Layer 2 of a small transformer language model trained on English Wikipedia (11 layers, counted from 0, width 128).
A neuron's activation on a vector x is SiLU(gate . x) times (in . x), where the dot is the dot product.
The model reads these tokens: "hy" "s" "ical" "ly" " a" "bu" "s" "ing" " an" " " "um" "pi" "re"

The vector x that enters this layer's MLP at each token. A number n stands for (n - 500) times 0.0031.
0 "hy": 520 488 529 548 362 401 520 404 466 447 462 415 386 441 540 480 495 529 532 547 520 516 673 413 490 438 552 535 560 432 543 556 511 520 637 968 583 568 476 723 447 465 429 604 588 513 478 527 457 484 489 453 249 509 591 503 559 463 462 490 586 533 453 463 442 592 416 593 430 460 531 450 470 448 557 417 366 507 602 485 524 413 523 532 502 559 402 277 634 565 509 800 563 591 442 422 449 465 568 567 539 549 453 509 469 455 569 328 565 515 433 421 504 401 522 569 462 548 699 470 373 437 487 468 409 658 431 380
1 "s": 488 635 632 486 644 332 545 483 426 464 360 610 385 522 679 527 526 550 529 495 456 550 462 480 492 500 534 444 581 469 447 432 465 422 494 720 630 293 481 589 446 526 484 447 372 483 483 564 573 496 458 469 447 451 523 451 566 458 275 553 450 537 518 478 342 411 453 610 572 491 575 441 421 480 532 477 476 507 488 531 397 466 391 554 564 495 597 523 625 401 537 564 605 451 438 403 574 452 643 505 521 512 488 529 493 387 489 423 614 460 375 506 459 387 586 617 502 626 604 388 484 469 567 613 440 497 494 405
2 "ical": 512 501 511 501 568 408 558 420 485 504 546 436 557 457 729 463 581 581 459 635 541 501 575 383 464 476 639 489 525 507 523 555 531 501 356 905 506 512 642 587 391 431 515 554 384 460 554 377 490 535 427 457 525 402 480 469 517 451 397 446 584 516 574 475 429 530 450 682 490 417 528 365 439 440 443 501 338 507 583 460 492 488 457 618 608 336 490 606 569 408 529 516 610 489 538 410 385 449 482 381 589 541 560 469 607 404 547 307 506 623 410 502 490 487 625 402 512 598 511 728 468 373 489 596 424 707 526 360
3 "ly": 497 507 534 534 468 426 480 411 529 434 454 539 489 521 522 578 572 435 573 574 397 541 555 447 507 520 552 568 467 409 542 718 591 482 529 877 515 483 388 599 420 566 385 521 470 482 528 497 638 513 541 582 445 554 467 531 583 448 502 418 526 446 527 556 482 496 414 691 549 494 630 476 458 493 525 405 327 408 586 492 442 494 342 577 569 491 529 593 568 556 514 675 695 559 510 356 500 465 505 523 535 510 529 487 572 392 541 339 625 537 452 482 571 446 584 519 534 701 605 408 542 484 533 590 459 641 559 375
4 " a": 475 500 550 482 412 451 635 443 465 431 484 522 673 497 698 479 534 485 504 487 416 440 568 392 421 500 595 502 519 531 614 444 504 440 564 862 502 556 434 474 501 491 540 484 500 371 632 460 322 555 472 527 374 435 522 362 524 417 404 482 588 448 451 386 373 387 459 529 552 499 530 517 414 405 536 451 277 451 588 392 440 453 439 567 595 455 402 386 630 429 430 431 608 514 542 391 447 584 507 602 537 544 605 479 611 352 529 428 595 548 473 515 571 422 497 612 520 435 492 406 546 442 483 389 468 650 571 504
5 "bu": 517 410 517 487 491 472 512 494 494 379 573 466 378 449 499 501 458 541 506 548 478 623 560 600 588 463 693 493 549 308 516 391 495 493 550 729 621 434 552 534 465 459 417 460 364 476 632 375 497 558 628 607 504 660 470 435 526 429 432 446 637 518 582 589 375 426 427 531 523 518 477 501 465 496 535 511 355 437 583 265 395 382 482 508 512 468 480 376 460 522 609 619 533 573 456 451 408 522 571 587 601 643 471 531 473 308 600 494 604 523 472 471 450 506 602 527 498 410 736 373 352 412 559 506 498 573 474 533
6 "s": 497 651 635 486 673 378 533 494 470 510 387 636 336 543 719 516 523 544 520 517 420 578 524 533 477 481 552 466 559 534 415 525 491 430 503 727 658 345 511 568 442 532 496 445 389 462 468 597 597 476 402 461 514 467 570 413 563 454 310 530 466 536 519 466 298 425 431 584 534 507 563 441 420 493 534 458 466 500 440 559 394 451 366 481 566 531 597 378 575 429 511 484 618 440 426 391 569 466 635 553 506 527 484 543 509 397 511 481 579 472 346 522 478 434 617 599 486 616 586 382 478 429 532 600 464 578 516 450
7 "ing": 521 555 536 531 554 339 562 431 458 538 492 537 413 561 633 482 682 514 405 519 465 591 571 472 453 537 538 511 494 675 364 538 538 448 380 698 542 502 431 562 456 464 397 548 492 478 496 360 478 460 418 484 572 456 565 442 546 585 315 463 531 508 599 483 344 495 454 566 472 470 523 397 459 529 491 471 322 459 465 475 501 434 390 481 630 586 533 319 636 417 503 559 614 470 507 399 464 440 457 618 535 532 621 429 588 434 535 373 499 542 400 576 534 501 673 382 443 539 505 310 318 367 505 552 480 514 458 469
8 " an": 464 543 539 503 419 391 563 484 448 457 340 498 568 553 680 529 600 422 582 479 438 509 531 405 430 455 438 465 473 415 657 485 463 487 602 699 422 316 464 537 363 489 532 473 600 458 633 579 390 562 442 603 409 437 468 471 584 480 460 603 552 472 500 380 457 432 465 709 454 448 539 536 430 439 526 477 322 523 555 310 524 475 537 521 545 367 438 437 635 486 566 313 617 506 556 399 388 529 391 570 559 578 602 503 626 472 520 520 628 621 487 574 571 457 514 591 562 487 517 407 544 437 504 415 484 792 511 441
9 " ": 493 536 609 508 541 467 523 497 511 448 228 466 615 506 540 368 553 607 447 573 383 503 542 537 412 452 515 459 576 454 503 514 486 445 622 742 663 558 541 514 421 471 531 643 550 457 639 468 457 622 473 570 409 580 529 506 494 399 472 689 587 480 597 430 445 552 459 475 439 492 513 521 462 479 524 467 407 460 588 403 520 319 502 511 544 446 420 491 578 485 574 584 635 418 538 475 503 431 548 496 565 531 649 504 461 291 559 489 506 492 504 550 594 507 504 585 496 561 437 327 499 500 533 486 490 654 542 480
10 "um": 405 561 523 518 465 487 561 387 512 325 416 386 496 466 618 567 552 539 493 558 573 509 640 564 461 422 489 544 544 387 483 609 535 545 552 682 503 406 526 669 462 378 419 497 426 456 412 422 561 646 426 498 480 510 425 382 486 415 422 549 495 569 485 430 420 550 488 658 452 492 552 532 507 530 497 281 338 445 636 428 470 566 545 517 574 470 547 642 575 516 502 444 566 545 433 476 455 511 476 574 513 520 516 400 514 433 525 337 598 294 444 568 456 401 583 506 479 691 420 353 538 470 719 534 460 652 475 417
11 "pi": 537 440 470 530 603 506 558 411 500 458 458 445 528 492 508 489 708 509 602 522 519 549 619 531 490 464 534 451 591 363 581 564 536 535 577 667 598 396 513 540 351 463 312 492 439 430 476 352 360 538 519 527 535 540 600 451 606 360 345 524 527 442 485 411 405 581 400 536 554 478 529 432 489 461 464 400 404 526 565 457 447 433 496 578 603 411 465 523 524 559 644 664 599 490 399 440 384 472 689 513 505 479 465 580 543 403 525 453 587 333 466 410 630 512 610 562 457 407 472 545 491 565 382 564 415 531 387 455
12 "re": 509 416 598 556 593 412 539 430 544 433 460 548 415 433 666 627 552 504 521 670 519 592 621 482 468 518 646 496 550 600 541 517 584 472 555 717 644 527 546 493 373 485 438 546 437 382 558 447 476 474 473 532 238 472 474 523 452 502 429 456 526 531 571 455 443 480 432 730 551 338 508 498 332 550 541 467 345 487 408 620 440 434 491 485 565 448 413 721 523 468 517 530 642 651 478 451 537 542 527 472 531 510 545 415 485 319 562 462 518 555 481 486 528 543 450 515 542 529 535 430 412 416 509 569 502 650 523 621

Each question shows the input weights of one neuron of the MLP. A number n stands for (n - 500) times 0.0019.

n103 gate: 478 542 535 769 329 595 393 478 612 488 756 413 549 447 603 645 470 492 515 581 477 232 565 660 622 430 481 467 369 517 511 469 551 418 365 695 452 660 752 424 608 485 301 632 294 683 332 670 610 345 707 668 523 581 411 507 477 543 417 471 555 669 548 591 574 496 665 525 461 564 387 614 433 530 545 327 610 661 561 493 485 681 323 794 293 424 545 515 359 411 471 138 481 433 594 382 594 466 500 636 481 287 658 535 508 369 627 482 566 500 534 511 311 664 692 539 243 519 421 204 547 526 504 534 496 597 352 250
n103 in: 315 564 481 534 556 283 301 525 368 548 432 589 558 455 451 362 754 425 607 553 325 454 440 431 448 569 436 649 383 274 641 557 413 469 392 474 649 425 348 500 430 579 373 451 508 676 309 347 432 519 819 440 555 377 268 478 341 546 386 486 454 381 409 650 473 544 776 600 666 574 450 637 284 170 517 286 504 590 556 476 660 558 570 595 308 433 613 489 594 529 313 467 568 388 810 327 522 622 463 512 603 447 662 462 361 262 788 446 432 394 631 536 398 540 478 614 585 600 599 379 538 603 500 445 545 380 576 458
On which two tokens does it fire most, strongest first? 3 "ly", 10 "um"

n146 gate: 416 566 336 443 434 521 434 536 405 588 552 413 463 581 423 691 281 577 584 434 842 446 425 386 395 466 486 505 516 594 483 483 395 439 642 503 431 509 544 531 503 423 478 486 308 463 608 484 563 559 630 668 603 494 472 514 537 529 508 410 658 455 341 538 520 341 334 486 440 677 441 481 438 579 451 449 450 437 497 354 554 470 553 457 563 369 469 559 541 539 448 556 692 456 621 670 489 494 546 617 514 410 516 376 392 466 375 524 302 336 503 475 572 578 536 616 640 514 620 574 497 469 599 542 554 355 654 363
n146 in: 674 296 643 702 569 511 439 492 461 491 422 492 522 407 397 405 580 429 516 294 343 583 382 525 652 288 552 508 396 455 560 596 510 517 377 476 583 647 466 495 440 601 557 472 570 475 385 520 516 585 440 398 484 513 574 503 460 553 470 497 464 577 517 433 428 508 516 471 641 457 468 455 708 403 584 642 576 508 490 609 469 547 557 605 533 503 527 500 476 442 524 367 398 534 492 390 356 570 647 637 532 633 647 387 636 487 606 562 624 590 421 479 590 433 637 445 590 341 516 543 375 511 457 606 412 569 450 324
On which token does it fire most, and how strongly? 5 "bu", at about 0.064

n223 gate: 524 765 455 543 580 559 524 543 573 463 769 370 468 677 525 340 444 538 612 465 519 332 599 468 614 370 608 404 569 460 619 500 392 516 531 254 560 509 534 639 418 494 500 599 440 532 456 444 436 611 605 423 606 604 479 454 475 539 739 622 399 598 706 241 449 290 636 425 535 581 446 509 419 419 598 459 497 570 515 497 461 448 572 478 491 715 463 494 555 414 564 386 312 570 556 451 450 478 563 334 587 574 540 545 459 797 599 729 398 583 443 651 561 506 572 404 593 544 432 453 551 593 713 614 570 581 497 487
n223 in: 445 463 469 530 407 606 541 491 592 548 670 494 530 542 512 435 429 404 832 400 596 428 470 401 524 376 606 388 612 481 635 488 503 543 557 381 573 587 570 563 472 418 583 531 578 603 313 511 657 494 525 483 456 506 494 538 464 417 815 561 370 585 529 270 436 429 572 442 399 640 495 407 382 446 547 367 600 685 560 570 526 319 536 369 508 621 562 571 608 162 517 356 467 582 509 407 426 357 636 503 551 549 561 466 500 521 644 618 451 574 452 535 406 509 622 423 400 509 479 327 635 556 629 500 524 503 364 531
Its three highest activations, in order, are on tokens 3 "ly", 7 "ing", 2 "ical"

n179 gate: 500 533 624 407 542 596 543 806 412 487 537 480 434 470 506 317 412 527 518 379 482 341 400 402 357 409 485 338 474 503 426 316 411 497 386 338 534 518 485 664 644 641 469 600 429 445 542 447 509 537 488 438 297 532 433 579 530 564 450 431 515 582 456 588 458 447 374 471 521 683 441 402 543 586 492 389 475 367 565 598 457 454 515 342 599 686 322 358 575 453 730 702 461 538 586 540 441 426 548 497 323 412 399 257 377 512 423 606 415 570 431 497 425 573 509 521 628 488 624 569 561 526 488 485 675 627 613 607
n179 in: 553 693 598 561 446 480 578 593 503 529 630 497 584 525 497 409 505 594 497 469 404 379 405 506 417 485 347 419 492 376 401 347 416 591 415 641 575 456 387 627 411 683 495 514 509 436 608 546 511 583 402 528 462 580 465 541 489 542 427 335 514 627 474 463 427 532 397 442 556 622 396 511 477 464 457 417 594 419 484 618 505 553 601 494 665 636 524 282 529 481 590 802 422 556 489 527 413 590 483 555 369 464 324 427 550 321 526 508 428 538 481 538 436 465 642 623 697 503 500 403 489 470 514 392 708 510 556 624
Its three highest activations, in order, are on tokens 0 "hy", 2 "ical", 5 "bu"

n193 gate: 440 544 465 498 495 549 542 416 551 581 467 528 490 472 561 563 416 453 546 380 513 500 569 433 477 445 442 502 517 409 615 571 479 569 579 635 424 478 528 369 411 582 514 487 433 500 563 532 470 532 602 624 436 482 448 624 416 504 507 481 530 503 510 485 478 526 559 602 527 489 542 568 550 559 497 533 524 538 495 534 502 442 618 498 475 534 507 432 463 465 441 530 522 523 470 469 514 482 607 464 545 561 383 526 455 431 572 465 520 548 464 569 416 417 489 584 522 496 429 462 366 512 532 599 578 452 465 352
n193 in: 546 539 507 443 555 483 493 614 515 639 560 518 547 525 465 341 453 461 375 650 427 467 426 393 467 519 443 561 439 589 407 489 558 508 520 505 537 472 487 559 515 502 523 466 564 439 539 509 482 552 510 367 440 512 512 338 516 436 457 472 445 441 380 477 405 547 345 530 416 527 478 440 530 440 535 435 479 546 443 478 484 557 374 595 539 504 516 545 507 582 456 486 552 445 578 528 527 465 426 456 525 479 495 513 430 513 456 514 563 450 597 475 579 507 524 558 528 433 545 454 551 529 502 522 515 545 481 637
On which token does it fire most? 4 " a"

n139 gate: 487 412 449 374 447 654 536 539 422 443 658 769 395 528 547 441 556 446 579 446 493 334 541 586 557 463 635 522 497 457 594 503 364 376 454 354 479 221 526 339 307 584 128 575 477 593 497 409 497 427 553 711 391 366 432 533 610 324 533 345 462 345 401 500 296 585 410 558 493 381 515 471 455 533 564 500 562 527 323 393 538 432 490 258 639 406 316 543 682 647 403 388 510 520 586 519 569 487 466 486 391 609 503 510 540 484 228 359 269 523 433 471 467 566 573 323 414 553 477 484 661 503 716 556 476 411 654 631
n139 in: 369 250 576 632 522 707 470 430 462 504 533 867 491 566 551 340 541 507 544 548 524 383 479 352 452 500 607 367 618 475 633 500 506 148 488 361 590 469 607 377 475 448 402 591 589 503 572 417 394 521 572 719 426 430 470 500 609 363 608 530 500 445 670 500 347 369 559 487 528 331 441 408 769 405 472 524 482 410 539 538 523 659 520 340 591 545 272 537 533 423 510 487 369 550 676 692 416 544 813 550 304 542 619 580 514 726 497 585 396 487 548 313 513 641 480 587 474 782 551 560 503 335 551 527 500 490 374 532
On which token does it fire most, and how strongly? 0 "hy", at about 0.15

n185 gate: 506 402 514 549 393 510 546 626 516 416 515 500 439 556 443 487 479 528 405 460 398 564 235 490 461 491 436 365 372 482 437 586 505 478 514 541 508 405 483 498 547 462 382 512 398 575 569 363 458 529 449 581 399 454 546 475 516 480 422 479 599 483 481 536 510 535 494 485 462 453 573 472 461 504 376 502 526 508 452 346 442 490 461 452 522 480 500 568 576 529 515 450 464 483 533 453 550 449 476 533 580 432 424 442 421 454 511 449 454 471 403 571 389 581 455 536 498 412 463 418 532 527 434 387 532 463 434 565
n185 in: 496 580 592 531 506 449 477 407 536 431 613 485 437 496 496 454 523 508 544 351 549 369 601 534 465 587 476 543 485 603 518 387 477 516 505 434 475 673 513 582 393 358 545 484 460 367 484 579 519 451 459 465 461 439 590 513 516 383 444 530 417 600 409 419 600 477 408 462 518 595 381 441 577 531 545 530 476 447 520 522 457 540 492 384 513 378 492 492 483 446 496 636 526 536 502 509 542 449 530 560 486 504 460 496 533 515 496 464 383 492 506 452 525 587 595 582 496 409 415 449 542 434 508 536 557 487 426 381
On which token does it fire most? 7 "ing"

n296 gate: 454 328 581 444 590 470 652 519 659 394 617 558 632 580 346 612 326 532 472 587 401 540 620 530 503 429 597 597 509 711 494 610 405 717 567 604 644 603 568 423 620 413 445 402 695 675 490 613 571 433 624 578 538 627 345 579 554 549 465 583 642 524 665 460 597 456 546 375 549 680 503 432 685 417 462 751 364 468 524 303 497 738 617 614 488 567 594 430 686 394 377 506 626 512 611 663 469 592 590 338 519 458 522 364 429 638 561 647 481 444 545 491 519 331 566 406 409 408 642 547 373 465 637 541 487 464 330 533
n296 in: 694 510 310 453 606 352 469 525 346 792 528 602 456 595 510 572 650 490 688 516 561 521 526 540 513 491 379 469 512 479 468 431 526 400 503 532 459 400 635 677 422 588 518 756 522 363 481 425 242 403 513 518 567 403 591 414 606 424 541 559 367 439 476 651 533 500 367 546 405 481 517 472 487 535 535 468 617 611 503 482 429 469 426 444 405 594 614 490 224 519 699 522 507 509 583 528 348 644 730 731 270 622 606 471 617 395 303 633 569 440 387 396 597 494 347 500 706 535 525 491 520 649 548 311 454 378 649 371
On which token does it fire most? 10 "um"

n288 gate: 374 327 530 548 602 620 417 605 527 430 393 409 618 360 398 632 555 562 435 414 539 519 467 328 569 542 217 735 440 557 372 367 390 639 431 545 396 497 381 382 448 745 441 420 611 460 586 417 351 575 431 540 357 615 455 555 353 466 412 570 707 627 392 509 627 548 674 233 583 432 470 456 524 516 458 503 537 553 646 395 663 516 386 757 524 460 371 552 465 532 706 378 424 503 549 516 529 657 440 368 685 443 650 410 331 458 569 475 307 468 391 359 433 332 552 651 559 555 630 479 436 571 399 548 410 609 369 473
n288 in: 497 490 446 485 623 373 311 452 553 693 551 339 467 421 493 478 666 467 432 507 720 525 507 618 629 439 264 653 673 618 526 417 375 571 467 513 528 450 481 553 324 464 434 587 533 406 761 543 322 359 493 367 283 462 583 439 578 453 533 599 711 599 382 519 470 581 475 453 670 285 553 437 439 490 410 702 694 440 761 635 578 500 330 393 467 437 584 705 545 622 567 555 507 407 591 465 720 582 569 399 451 537 541 597 632 549 538 670 443 490 411 635 599 487 630 460 628 490 675 409 483 416 529 294 391 522 578 459
On which token does it fire most? 9 " "

n64 gate: 423 465 333 511 433 371 512 524 321 427 578 417 549 448 488 558 341 348 445 560 707 553 679 557 416 457 509 417 503 463 559 487 620 350 506 399 617 189 467 432 698 394 479 462 507 629 668 674 572 306 516 480 580 452 491 762 503 634 463 488 474 456 730 461 592 497 604 479 604 537 640 491 593 627 370 347 526 318 535 485 553 422 555 383 423 594 622 402 443 506 443 649 629 578 595 494 335 411 325 546 307 370 437 459 512 546 417 637 475 530 441 730 452 433 568 532 512 571 353 581 541 543 645 412 509 482 640 535
n64 in: 612 369 468 500 281 250 586 445 564 540 734 328 576 380 525 605 459 456 547 551 550 476 551 477 421 427 427 268 509 532 503 513 446 490 448 547 337 551 368 487 629 373 566 310 311 676 456 600 649 368 474 503 506 568 371 627 412 688 322 451 438 625 654 488 478 587 749 521 388 463 546 506 529 585 451 535 628 439 446 382 660 430 597 458 517 671 553 472 448 444 476 615 695 638 425 588 388 418 456 543 450 316 518 484 351 332 494 561 382 605 449 580 497 345 569 603 491 569 456 562 690 606 384 274 475 524 425 578
Its three highest activations, in order, are on tokens 11 "pi", 9 " ", 6 "s"

n222 gate: 464 528 588 265 477 676 510 296 255 588 603 546 583 669 389 328 493 348 544 678 479 546 256 401 476 405 608 362 460 573 583 360 491 585 513 626 475 472 688 362 482 507 484 472 508 586 438 661 587 565 500 455 520 510 634 473 781 500 711 310 272 559 540 434 346 520 424 434 332 326 509 577 457 473 434 413 382 671 425 503 546 493 647 342 430 517 524 589 383 551 527 527 730 366 531 767 442 565 514 507 452 718 350 388 583 592 460 387 549 267 510 571 527 673 483 423 562 620 762 321 507 578 421 537 503 415 638 397
n222 in: 582 670 510 397 491 380 292 567 607 496 500 538 527 415 622 535 324 612 234 413 677 544 497 544 450 615 493 528 472 430 467 600 331 537 431 653 427 460 429 256 541 536 588 638 533 408 656 396 490 641 476 422 516 510 724 575 264 510 441 529 595 606 462 469 601 500 532 755 594 630 437 634 364 549 539 586 497 550 491 629 557 503 245 611 768 387 558 373 426 419 449 452 427 535 389 452 737 369 629 483 670 379 551 738 566 445 531 535 473 494 404 400 503 319 493 534 403 513 422 598 668 374 582 529 447 497 307 635
On which token does it fire most? 6 "s"